Layer 5 of a small transformer language model trained on English Wikipedia (8 layers, counted from 0, width 128). Numbers have three digits each and are written without spaces.
A neuron adds its activation times its output weights to the MLP's output. To switch it off is to set its activation to zero at one token and run the rest of the model.

Output weights of the MLP neurons that the questions are about. A number n stands for (n - 500) times 0.00063.
n4: 263635552644610625503548514577636496607493448455432476572404483344517395466566473486651481880592476583285514483474591315643557436406619489359579740238552279377147259559426478496570669496462294365432477503663436469605514507586663471212606579421482361362574572541631369544326426409697542405476351569413614427603489681522540881513497423624496715542371333552626504492303606561523603511459
n6: 478559411684559307549662352653426608573271553398348672696604632323567313582385728411603476565703448647389518424705797491534564457406220288431570793663671395715387467442576362510322410633426362593601192746526517456647683614564680577476483413949406402548430249257310263208632406431642366249474799350292600200597576410200518395445487500526606461558433523285742640562336630404554368689742
n18: 500478468527496476260514682427423566666600507536504829411441678446527523447561440507632454572527607582602339675249570462490521483333380508681330298706450450690645511525632384512448537388480335640519120628452521453790478604466665456477486590277376739265596359430414490402408706535485475342378693773633686464461434632463417420379460524389521503507572452412460507596292606390711441408446
n42: 617658663520610510390427762511540444589679463678406543566587467290563480229507550600471563383614569469548650430385525585345475407504654347479587307607425711305332550585489535570348384500364204457580560390446597651418439351607839496355577565496406449368428379540577288543534488302462451468559575721600517375553361582542180489280329365548297621574619319365515628603367620359534816783551
n90: 477628420698582669583353719562612635600492504412694511327434361318605467310746681611320239388524324397512289384382555385485361559500565678441590557408541578234407316447612532543475415401391520300504475624701622625511504598547455188476681405646400672466437645369484338424605521374441661674504439534481464224321446584409571889708481533606432265278638795358392601650390468463542526581730
n119: 538508732690710533523684676527587433513532419274489564618500496268636605394585353703665732533344611613365469309555391403378526526679392272594622380230388659555512679512752689387640406371525544492425364589443387488340596520336479365652467420489437484458278559350803414249417444296332383557434434523283806539636492526456355362355418631654375317698282646373480630365496590645478667624427
n185: 226635447331682590568553519381604408467617500249712430636430376398676410407361621508441528436391653465570556471625529520580445379367374545277556599192378916630560476341577740547514535610430512381422590703178174421473492410331528687484511437392623380687409389496587555441411330637723515589511309440201578654434442310307559382551606569632681522645675566468580697579484591467588424686492
n192: 391713425588484489240516468544481328396610688393380554342306570457684564523457454433714297396844640504286656590634346686326534649246424448427628559538470428304546417295793484619658556475453578512351492390546435598567439761484416447433372602605556313387394384254607596413322602485700484535626470516622326449535488424385562395530654485351646344460131677489879637367305363337526693719637
n232: 422589517700487583592565708629701438524338435184599428772656392334496676641317445597487533588467660391438470567595500454659399369566355281276423570733392651691384606303687650632684496659613241381642338647506390583350437523785696316523471359491447298322294167415600674276442260602450487380029523723395368591572420411395678578462482749404208432632715603369115531607599629436520790607578
n238: 446345399496293425442579430676447588452298392438696380510396529493390551482305398402496310302496625658496547569445606625441813265475403472552486369560446293460473534377426666569320754639373398409633400562569595395649601608496608615346559556532709523468523614609421433500604609447392617595309496384735527712663328601361568591497656559496880615765442282456533544310485306539567573207478
n264: 466484592672409456281595566367511566314750618662621698553842389423383538338508395496426446609385534704471206518475242585471622463566269567433837523645723384352296496485387280733515473524312464654571533529714511496543357651584640488386489508443613403515539613372637519423571547684548566504772545607408493508462395467472448443463809285343385418171581347295574402437460383266611718430435
n341: 437630454549660547365567532676653641488588613539570607211471458596500369337433493511390557466458486330816482510728472441503497558486470515373290500393492649486654549393612445619703522548500548534615662456620600461425390496643352288526500721650446377250464682569522790764533321531570568354493313525347547638442471541371544152374354668344458328543396417407468569545559481444417633046394
n357: 345672480154444444527364813718385575294427399299181667446556698535489483527547648602564634603708461516644609463563313713549455481394559581561650669549588593218608356543369390539440266553341504373432519429529674543642488435443412263604537553746329504577316483508435553607504443233633278576332445414473544601444567542410390964489492583298477356535555332643544632664193299512642654696484
n440: 719526589551394486489529567459500631387561496541388561464617570518475440522537367374657413204429598489524313493465482728405532421422464399621656493532448337515648322493481535624553631780555485585444479412500414537745515542618354583543454696718358209650517263456569436608564351522473515691379555401526535456229485443627716440436722543496601332593604579428310609027386023507696628295445
n475: 576564643508545538467420589281428336548818569493439614561504489588322576378358550452369402176165732466568387430403382381234606362330201624394381368631524571663574454467481454603629656614422698654425434598092635529533492417348524575379479588403321496580439488587722440719466434432742556489485527445496431679540374309405534614634489412690657574714592560658507500760496435540534563324609
n497: 593645354633415358476548704486347574565396376545527551534688731340546372677462541273604358500437593381451476679710480416676477591461765572409555531500384466465389515758659554406659620482510373167312354490439463451318547629709545550363566554336345533311638447511453372460571492452536430483545407486788703587534592500417652541533395316413562584510535379373444454540378471271409383682510

Each question names a token from some text and the token that comes next. It shows the activations a of the neurons there, in the order above. A number n stands for (n - 500) times 0.0058.

Then comes g, the gradient of the next token's log-probability with respect to the MLP's output, scaled to length 1. A neuron's effect is roughly proportional to its activation times (output weights . g). A number n stands for (n - 500) times 0.00074.

"-", then "on"
a: 492489514492497494499590471496472497498483514471
g: 435496637509460619701368331506665566425675499329601475533415564548639400649484286583513455543485560465492492508501570809368414415541557522663270607577407350432598524526555528693168795704311631485560448451463306469407571475461550504564650734423452443777331367453466662454379556557631570286325411410260536637401422580545588600508313610641529488304450397586417506341415726550538359310447
Which two neurons, each switched off alone, lower its probability most, in order? n497, n264

"o", then ","
a: 474483472471500497500478483474500500489772477496
g: 366456392417384265488620573421323724356507583399519608657503429379413517412382541508478394369591605633368458558414534614406520230444484454485633697025321415269516627370496494462496323659434483394514492421548469646681255455452459509584628557573661525551492405615618684704566582791548556584310497639556700661407399586546562509574427479485431423337504497346648801545434559507594646564407
Switching off which neuron hurts the next token most? n440

" Pe", then "op"
a: 484487498500499474500499500688491613498492492483
g: 366303606558417503423546532454527723813640614349440574510273466528447360542374403599362522415606476563344376260726752483486492457359530520507526446577332339470229595264600625670461751592530344504728373442440624667699500453328529309463479584360403632619642526444673569540381407607469515465468368389455409552454571460486436641682715609361491683414492576600399504330426588606661471287565
Switching off which neuron hurts the next token most? n238

" la", then "b"
a: 497493499489492478492483498547495564471619482471
g: 374526436393546424552183346491363633499747548492609418548561533816653590482407739600553401388331586494577548437466447585304503609506514562703492414373677425503653564383396328592196554466489354387509646491506506348442402581374524518684470518620207455398340402520618517649512469459529445427539586706335371720526509339717523439539645629587423663437422260756542568493461345599668360585352
Switching off which neuron hurts the next token most? n440

" a", then " $"
a: 481472472521593494745494487485471495498472494471
g: 316662345565362614127559599654323534201660457550647428562404514524606469361560465599451353579285614523644350504704432557584527653578317608228489501541361548490440367458460604482399441425604460576576451536455507494312659544325373480528457571642576481628503517462542538542497683685494396623517559483359292489517502342426393571527470331448486345481686638802388527542617639708389861324461
Switching off which neuron hurts the next token most? n185

" ", then "wi"
a: 498490482541489478498473480591503500500490495503
g: 512559536675480499487421408620598557448704413640495485547613380621377403491530382644421460510496545413264593485708293703438524442453518350528666329587521498261277455664314426451388630510767371585522572633511572503303220498790608588332463589324390382607391447569456468297446428481563403362703536285665650361669429603462625428309634604492529721362432539639556679335417605395516512582640
Switching off which neuron hurts the next token most? n42

" the", then " state"
a: 475471475473486488490520494493471499500473499487
g: 409718539501377754540680529432580580264614408584604432438413559543306363415339426748307554338425493424425586525468665537503388426554610520569397489329729511544561587497848582654532469321647599446494634203437499491459495366408294442228657620660432456570575655521321406778541386546480536680555437489485472689410463450528746554441268526371382595418469313552357402532505377495484637560617
Which two neurons, each switched off alone, lower its probability most, in order? n6, n18

"y", then "ran"
a: 472789500500500499500500497473492477492474472610
g: 320334681451472668681623543533554425389289533402387400506472437379695635508556461427378310534509547400460363656524623340557489612445344698499712506500303481380442617432450407593373287403397457641474525467433528513321449253700574404283433546728640446578420423388715598543541310506597548592478642286508693671626556476587659481508276542316540536691533507582452301752697433479428573782504
Switching off which neuron hurts the next token most? n6

"cur", then "ed"
a: 499497474500480619480580500486477786506521500503
g: 471732384425542163590521405351484501479534524468356592483342606534591509405453319633354473556563516242502415721541402686415576211687566469387302488614566422487408565649493144649623552458380717601654602629622462550515493505414365472447612614549485153465306537443483340584560511633455663483647564637531441579535564486517476488455625513165492477392439864446621465588564520527608451519396
Which neuron, switched off, raises the next token's probability most? n119

"min", then "ated"
a: 500498474507486473471471500471471494584496888487
g: 431276352531531635450440456472326545344567261450371551579477452537495438639530605451403501375680456475400567413519610466513699512339427732312464338359515610592616547453527524393691635667351491266718272415591515407503414512531669455463516760583655371573308440482494430491326649283515733367566421397572567615564546527504267409449449617738542196534574622763399468523526549738719425521626
Switching off which neuron hurts the next token most? n475

" on", then " September"
a: 523539508472473491474471476494472477499481487473
g: 372531367355693505557418574546460361606252517616509600617555518431629364529647678598477535420719494372591528668623443481397421305180443450677553426248271696573667317321480578606573388530817628413575597229479521382488466548548435644360347451271610493427351613534416514399434399731523295759356407647573520475441499371428481494439608442454539596471680619663434605573617453459573581548403
Switching off which neuron hurts the next token most? n264

"il", then "ity"
a: 471499672719479474477535483499493487726497479764
g: 345668373412473613448653384459611451621455281654566549483365440573474541653457616530690709410359239768836587619579481353523337508415408470500696459544647364516398344556331568300606488600422468616694360502508636590488455400601560557573351464481715242442701682457465364710439469602465539335573495667588448443464543468512495478522531504465266638629586328533340644497361292358389464513260
Switching off which neuron hurts the next token most? n42

" De", then "ad"
a: 473496594500499492500499500491493478641500476471
g: 389430578606235400667345423469470506498495381609560694493570250469363483567466542507562468639790471520676651380487432549416291347342634566543516575767702420501589456616544401628505565580463628365578438429508519491477546473461534459694566555434414729662566442343424670384534573211571578536563445281514364688594264661329669459482295609715589316291370543623462601396259487641369416385471
Switching off which neuron hurts the next token most? n357

"tion", then "al"
a: 495497471554485475577498506693471492693492484649
g: 418594592361557648496505625614851542366526337597459602501490512506365571595347561258524570335691648516527356417631643459489580612288400294336478393576423403510366559564209704591552522253496197679501557429429420765589649463359518482549422636591366621658511527623647504603442530408584435736455445524610441486384613362523403376481355534593548675300426406355283545643505487661598318473448
Switching off which neuron hurts the next token most? n357

"o", then " album"
a: 496499478568499472471472498496500500471660474675
g: 626304421371478310637348727477551683512483504569434530678468403603354563731680376505540361291768401617477537522675589539637538607362422336578466318532536495495488474446395712738500479354636495401463531645452587515307414366641642448580488415414347518417474703788633503359445492450605402660473388544595304594571481445256502482497508427573355386504434515271409424682423558608660145675529
Which neuron, switched off, raises the next token's probability most? n440

"s", then " "
a: 477500532474701492490496476492500479500492496489
g: 429444821518414559618534380499370346417493452344572339544583554367545482528618693225593555388526608533560629458402433412607616638484581509464558456677632740542470662357514616400442544372474359651506445314391479409511689382813432526551449505408452147653441670554414667373618428430370590653253449632653671342395364555451519532474472545558595727735416420244483479542369485505354612307446
Which neuron, switched off, raises the next token's probability most? n90

" An", then "na"
a: 471481646497488499500520500471500546500490489471
g: 270422403489418377402613505558680593458784454424340590420373451260300594503573562395558591347692240553449569594322303580571308390681505544687506505454329358667477565403451626603385457435492332579506411656618597352650486420547493464466571291473734699533517514613733643619535724465302618520553545500399639513656614470458595579776515301452470235418437547303493590387360577597497511420505
Switching off which neuron hurts the next token most? n18

" App", then "e"
a: 471496489479493477500494497482549578493472499484
g: 440491365461665407469578528553557460449459541442405371457322499453523449675479838417624422660402489420578326474624474382473592468262592497628418440658310674534444324638417403586436474517575611775357744361442480260459559458426475376515403565322228511448599606569420572531512544599724380527509524451693445508342683538409686384560505402511399543460317739659567532469711167538442818666475
Which neuron, switched off, raises the next token's probability most? n264

" three", then "-"
a: 494491476496492491475494499473494509499490471473
g: 438452517546414387378468580455431620514520509399533754515556666487485626506440723578713550624584282299453442557475544425547786608475418392512517638362315790680427525520395458442512623571424521333657447493435233224347499322460417391587551538494387474214317664731540492507754504495498436486528690601674394546644491520448294282459253481513583544540644388501565761389688510493397421552369
Which neuron, switched off, raises the next token's probability most? n497

" Thomas", then " B"
a: 545500701471500472490622499554497482475472474574
g: 416453543610398470814394371592599230663334612369434501487346616553671591465630562282597486553349459555588479414562711419514630727303357374520292380626529420393643511335305598677478381508522453372554242352531335272465547643694474429721448453666519583553466440499598672495651515450418504621704519493412321536500578395477542500526792357415446454505505573539642254438399445691434632660480
Switching off which neuron hurts the next token most? n192

"th", then "."
a: 620496476472499499472495476486499484499471499478
g: 442728497537460523263571379693343316448528401481510481424449442626481427613483248463527505509418574619593417462470335484542491472538528602472307510573523337553552631545536416284450372597356590597604431679587554569476450340707436441573478470509767294613553583506146670515342583497625630551642553577669363498256627676557583454493624652205268675533517653447803456506529484420283607253416
Which neuron, switched off, raises the next token's probability most? n4

"y", then " no"
a: 477591500499498477493500473491499488521490523572
g: 517843459426432603357506252425595526479437367624787198631649605515413439658660345388483613424670562437647532675332385461428570649685440474682590498428351597297274294368590510447425466597559354505367465594420510656383679314544572303623419555679457322586405523442482535588516337546479331399523401480551360506599498563518463447581371606470476685438431575552359370405516666645461779561680
Which neuron, switched off, raises the next token's probability most? n6

"s", then "s"
a: 491482664473484789500573523575481553497482471477
g: 835566391686701320525420641526457491601567434445499460544528390660504668495488656541559575712369502551393503492335349400510691448613405320416547676247342313698316455712636307608700432470597408492350325191384361441625452463513460635625515414357601600518494581540610487470600562433433598548512561691484524667472615617466394538623394563561326478425497630457489347403588521456249128505501
Switching off which neuron hurts the next token most? n119

"st", then " original"
a: 490500486475492499495471860475471496482493476484
g: 466516484483430455538446596599567554595309669517462425551443469474711722441408528502517543468559461475349695656565537512476307513327381428783783439569468356604492416282408636727403442541548239487612568734564446441340490584321652526541385533258492427665630734383480607346422520417568429470534292407581389491495285572408171594341783740479513325510696426604361530580464448485614427621499
Switching off which neuron hurts the next token most? n232

" ", then "cho"
a: 497499473499479471489479484493471481495484484547
g: 497590474360346465575505475313451447651318186414551670497561451464459462580660440588502787682555610452602369599495318324542603518508323396446622285636685727630395601653599804535399704478542422375279329372531515512540497636449405375395432609536459416401496486559686619319361434428483579700260331643628380310570674519562423361424509670674431372455371504507674600578501458507619369591513
Which neuron, switched off, raises the next token's probability most? n119

" in", then " the"
a: 486471512472493494473478475476554471499471474476
g: 234531574682383430541636405333404585389738535488508584354465534415339649456412449426448368609255439498699462418413501524471324424470567413372632535673393415379388604636483367722565697417124550563565413638554559496619410591611550469515839361612557573498567300598699355549491605546619774371479555532479608611517579632665545492643240521590403373495490215378523457413517505487556451558286
Switching off which neuron hurts the next token most? n264

" ", then "par"
a: 498495471647493472498471490505483514495479489534
g: 482440596565617404310563785525666440397355354611546369524545700602502383541558337529605701607469640237537463324461674595446579514447737397552348587427443563367415687433413253336341464379565390479353585448492536669457465489463583450500466546475427303256441567590333409558615800440494441739733384322511548449323684749668481477500610426696495453542389489668490605549338701479403353486488
Switching off which neuron hurts the next token most? n42

"en", then "ja"
a: 483490546477497491472483499493479484500496499474
g: 587759592579585691559523311510586473403463407664565486484623558486344375319556484395530719714439243498363354428252625519499463675422434550512493404400681705407442528521374775584323638430640455459354413626539429552338603414471589697354463318376330454855570439415483453394558395488390486529578445533427350559665506493555580363405247749529395472590744570413603596384540574542269624488571
Switching off which neuron hurts the next token most? n192

"s", then "age"
a: 499485472482703482517475488495480473500476489498
g: 437605602521354594798439733478633602470426616418536308594469487393450211388498534533553359397663453511716639395707587303302422234397575520376406498485483661682422484538422535575543474388574388322674525562353568669377488350452524395452478600384548346575499630325539352541469392581651337526514498462429428332553456742553726451609666260779519653441781413503383613439627393593461592403447
Switching off which neuron hurts the next token most? n90

"t", then "it"
a: 498500498704489480476500524500471500471471499495
g: 438311654442616487495527292737496486449603648664513599595691527438631411523495472621472520660530373424343579704499441207626710592304393379617518476379410551377484517275519665564485373405506286671356448539533458531457567555333460417613489382514389491395465607501470473515369380677520313247620451642646462339233711558441854558464590524595293596629464600579419411668435708252555491508549
Switching off which neuron hurts the next token most? n440

"em", then "or"
a: 492500565472498664490472500520481498913555471471
g: 408594583484510693476358550415658554758221444343370281586518511542659288504498605475485396514437690741500662441669530516503653588314644333663417371625431557310453636504296693468498472360608347371620601516374439547330677299432502313608401369578362464572471553383538619705299543553511561478603562353572266468543437578568436424453429574557589451346685448425325466804520488643458600725410
Switching off which neuron hurts the next token most? n357

" per", then "man"
a: 498477486482494491480472500472673477494491499475
g: 530463596485658332347631522435439453443594700166456522587545691466368801379463340616691295441397561603683317527667652427435808413594521566604483673597445341611507391403419465310575761649440595493614403269548380605509467400437574301770442520467370431678429511624404589471632494331599561514580536410383340490603269537322518455361610395541603354432349391442621540432544406528576570557574
Switching off which neuron hurts the next token most? n264

"ed", then "ly"
a: 471500485683483474585473474485472474474658476496
g: 543812578656585962627418442552655458535579499628605410678459340429427512408317566430511272412478253495621393427667689586594491256605418585549602418301359526564465429460576544229564487638536647341673645475426396628473540413523641477633344400600261473514440475368580320534643621601521474539536589379515488439314601431458581397531368471661481372367479382349437589575485465656301426711422
Switching off which neuron hurts the next token most? n185

" pa", then "ti"
a: 480471490478471488472475500503477736499474489474
g: 497579547410352801535515529538273430416505258720558582460506514415420597463548427617530524322800546397656462579502448269346754638295533698410386648503371385613424603284513583471611524564511328507538347455499506367506481437611346715400622383591517607463588398468641326678494577438580561572444503587546580582391490418397247424268565774603525483377383393447786512366524587634733409375384
Switching off which neuron hurts the next token most? n341

"it", then " of"
a: 492499478481480908551495489483472471901494718471
g: 421572612540491466548471451503444289345485520518410636413420629501572417345534466609539238531305430454465437463452492536505632329637445462580268661581463568620559321424903358597349729290472688618499426511607440512799329486656373606668637515573697479415579392573566593711611665617521427451534574420492541485528368338456376457604411428423549371336411570707461353445461470796525130562454
Switching off which neuron hurts the next token most? n475

" The", then "od"
a: 475471471482493485474486488489474472499471499473
g: 410434800422370320541421409466857401483489441520609371499410490473485370709480462315532728608588599339532406568532606253497599491513537431835336436547533459387584670426271353513628518493618455687583515465484328603204761334483498436570385518454438527368726652546663527420426473572639523479324450467605245553408447406510390290523537686568457360528592415483646653615568683568379408574493
Switching off which neuron hurts the next token most? n440

" re", then "port"
a: 489662643492550483498474500482471532499485474581
g: 374386536709559641520603392420420613502553371477375573496385388555583560551428345563350472496513559487393495466505715742380606318415428265278352646392705485394436623555776442538443575472543509288545431553581695458298309520525546557437564550386453556655562454497360521359712445599645381562710614351554468313547200570424360331449557457555507775415461691729653771681524410455588313472440
Switching off which neuron hurts the next token most? n6

"ical", then " site"
a: 471500484480500593494490488471472500494589485492
g: 559382621453484556454463610595470387448823521498496629458545657501406586310685641483431345555376474422370579475559760364467563190269611455535327637487784421554504655516414254498540347480358587605476535355578433444485563715482291700421512707557509318461401599545308363366628671671489372475880296483568521654384531480548534579480245481458480488442446608479458645563373462645373531440521
Which neuron, switched off, raises the next token's probability most? n119

" ", then "83"
a: 480493539746494473477476480471489509493477485474
g: 434428575515616260291490479676228457230534531665352549423523561424481561750531645452594441151484331472662740522579394518546475561453495522715497319476378522595430367417443529434612357638459432623546512601603610468546323221561386488346424490579592476648680515466459695514247520507672355496401611583458549435423493435330524533375657441549724820527511638670507335589481562585645372318530
Which neuron, switched off, raises the next token's probability most? n42

" imp", then "ro"
a: 489551497498481476491471491471534835498543499472
g: 353276813412626522621384540421419464418547416380371668478767370347488757574641456572581731718659435774503484453505442619446412380393536530431569417606565441212513398421432570458511542395347391644639391362531516582292398439397571247584543509403437414549399420386720298541493667449475596615360579486502572652619574585638546521499619459216462482471411632359536373478467715705308627529590
Which neuron, switched off, raises the next token's probability most? n341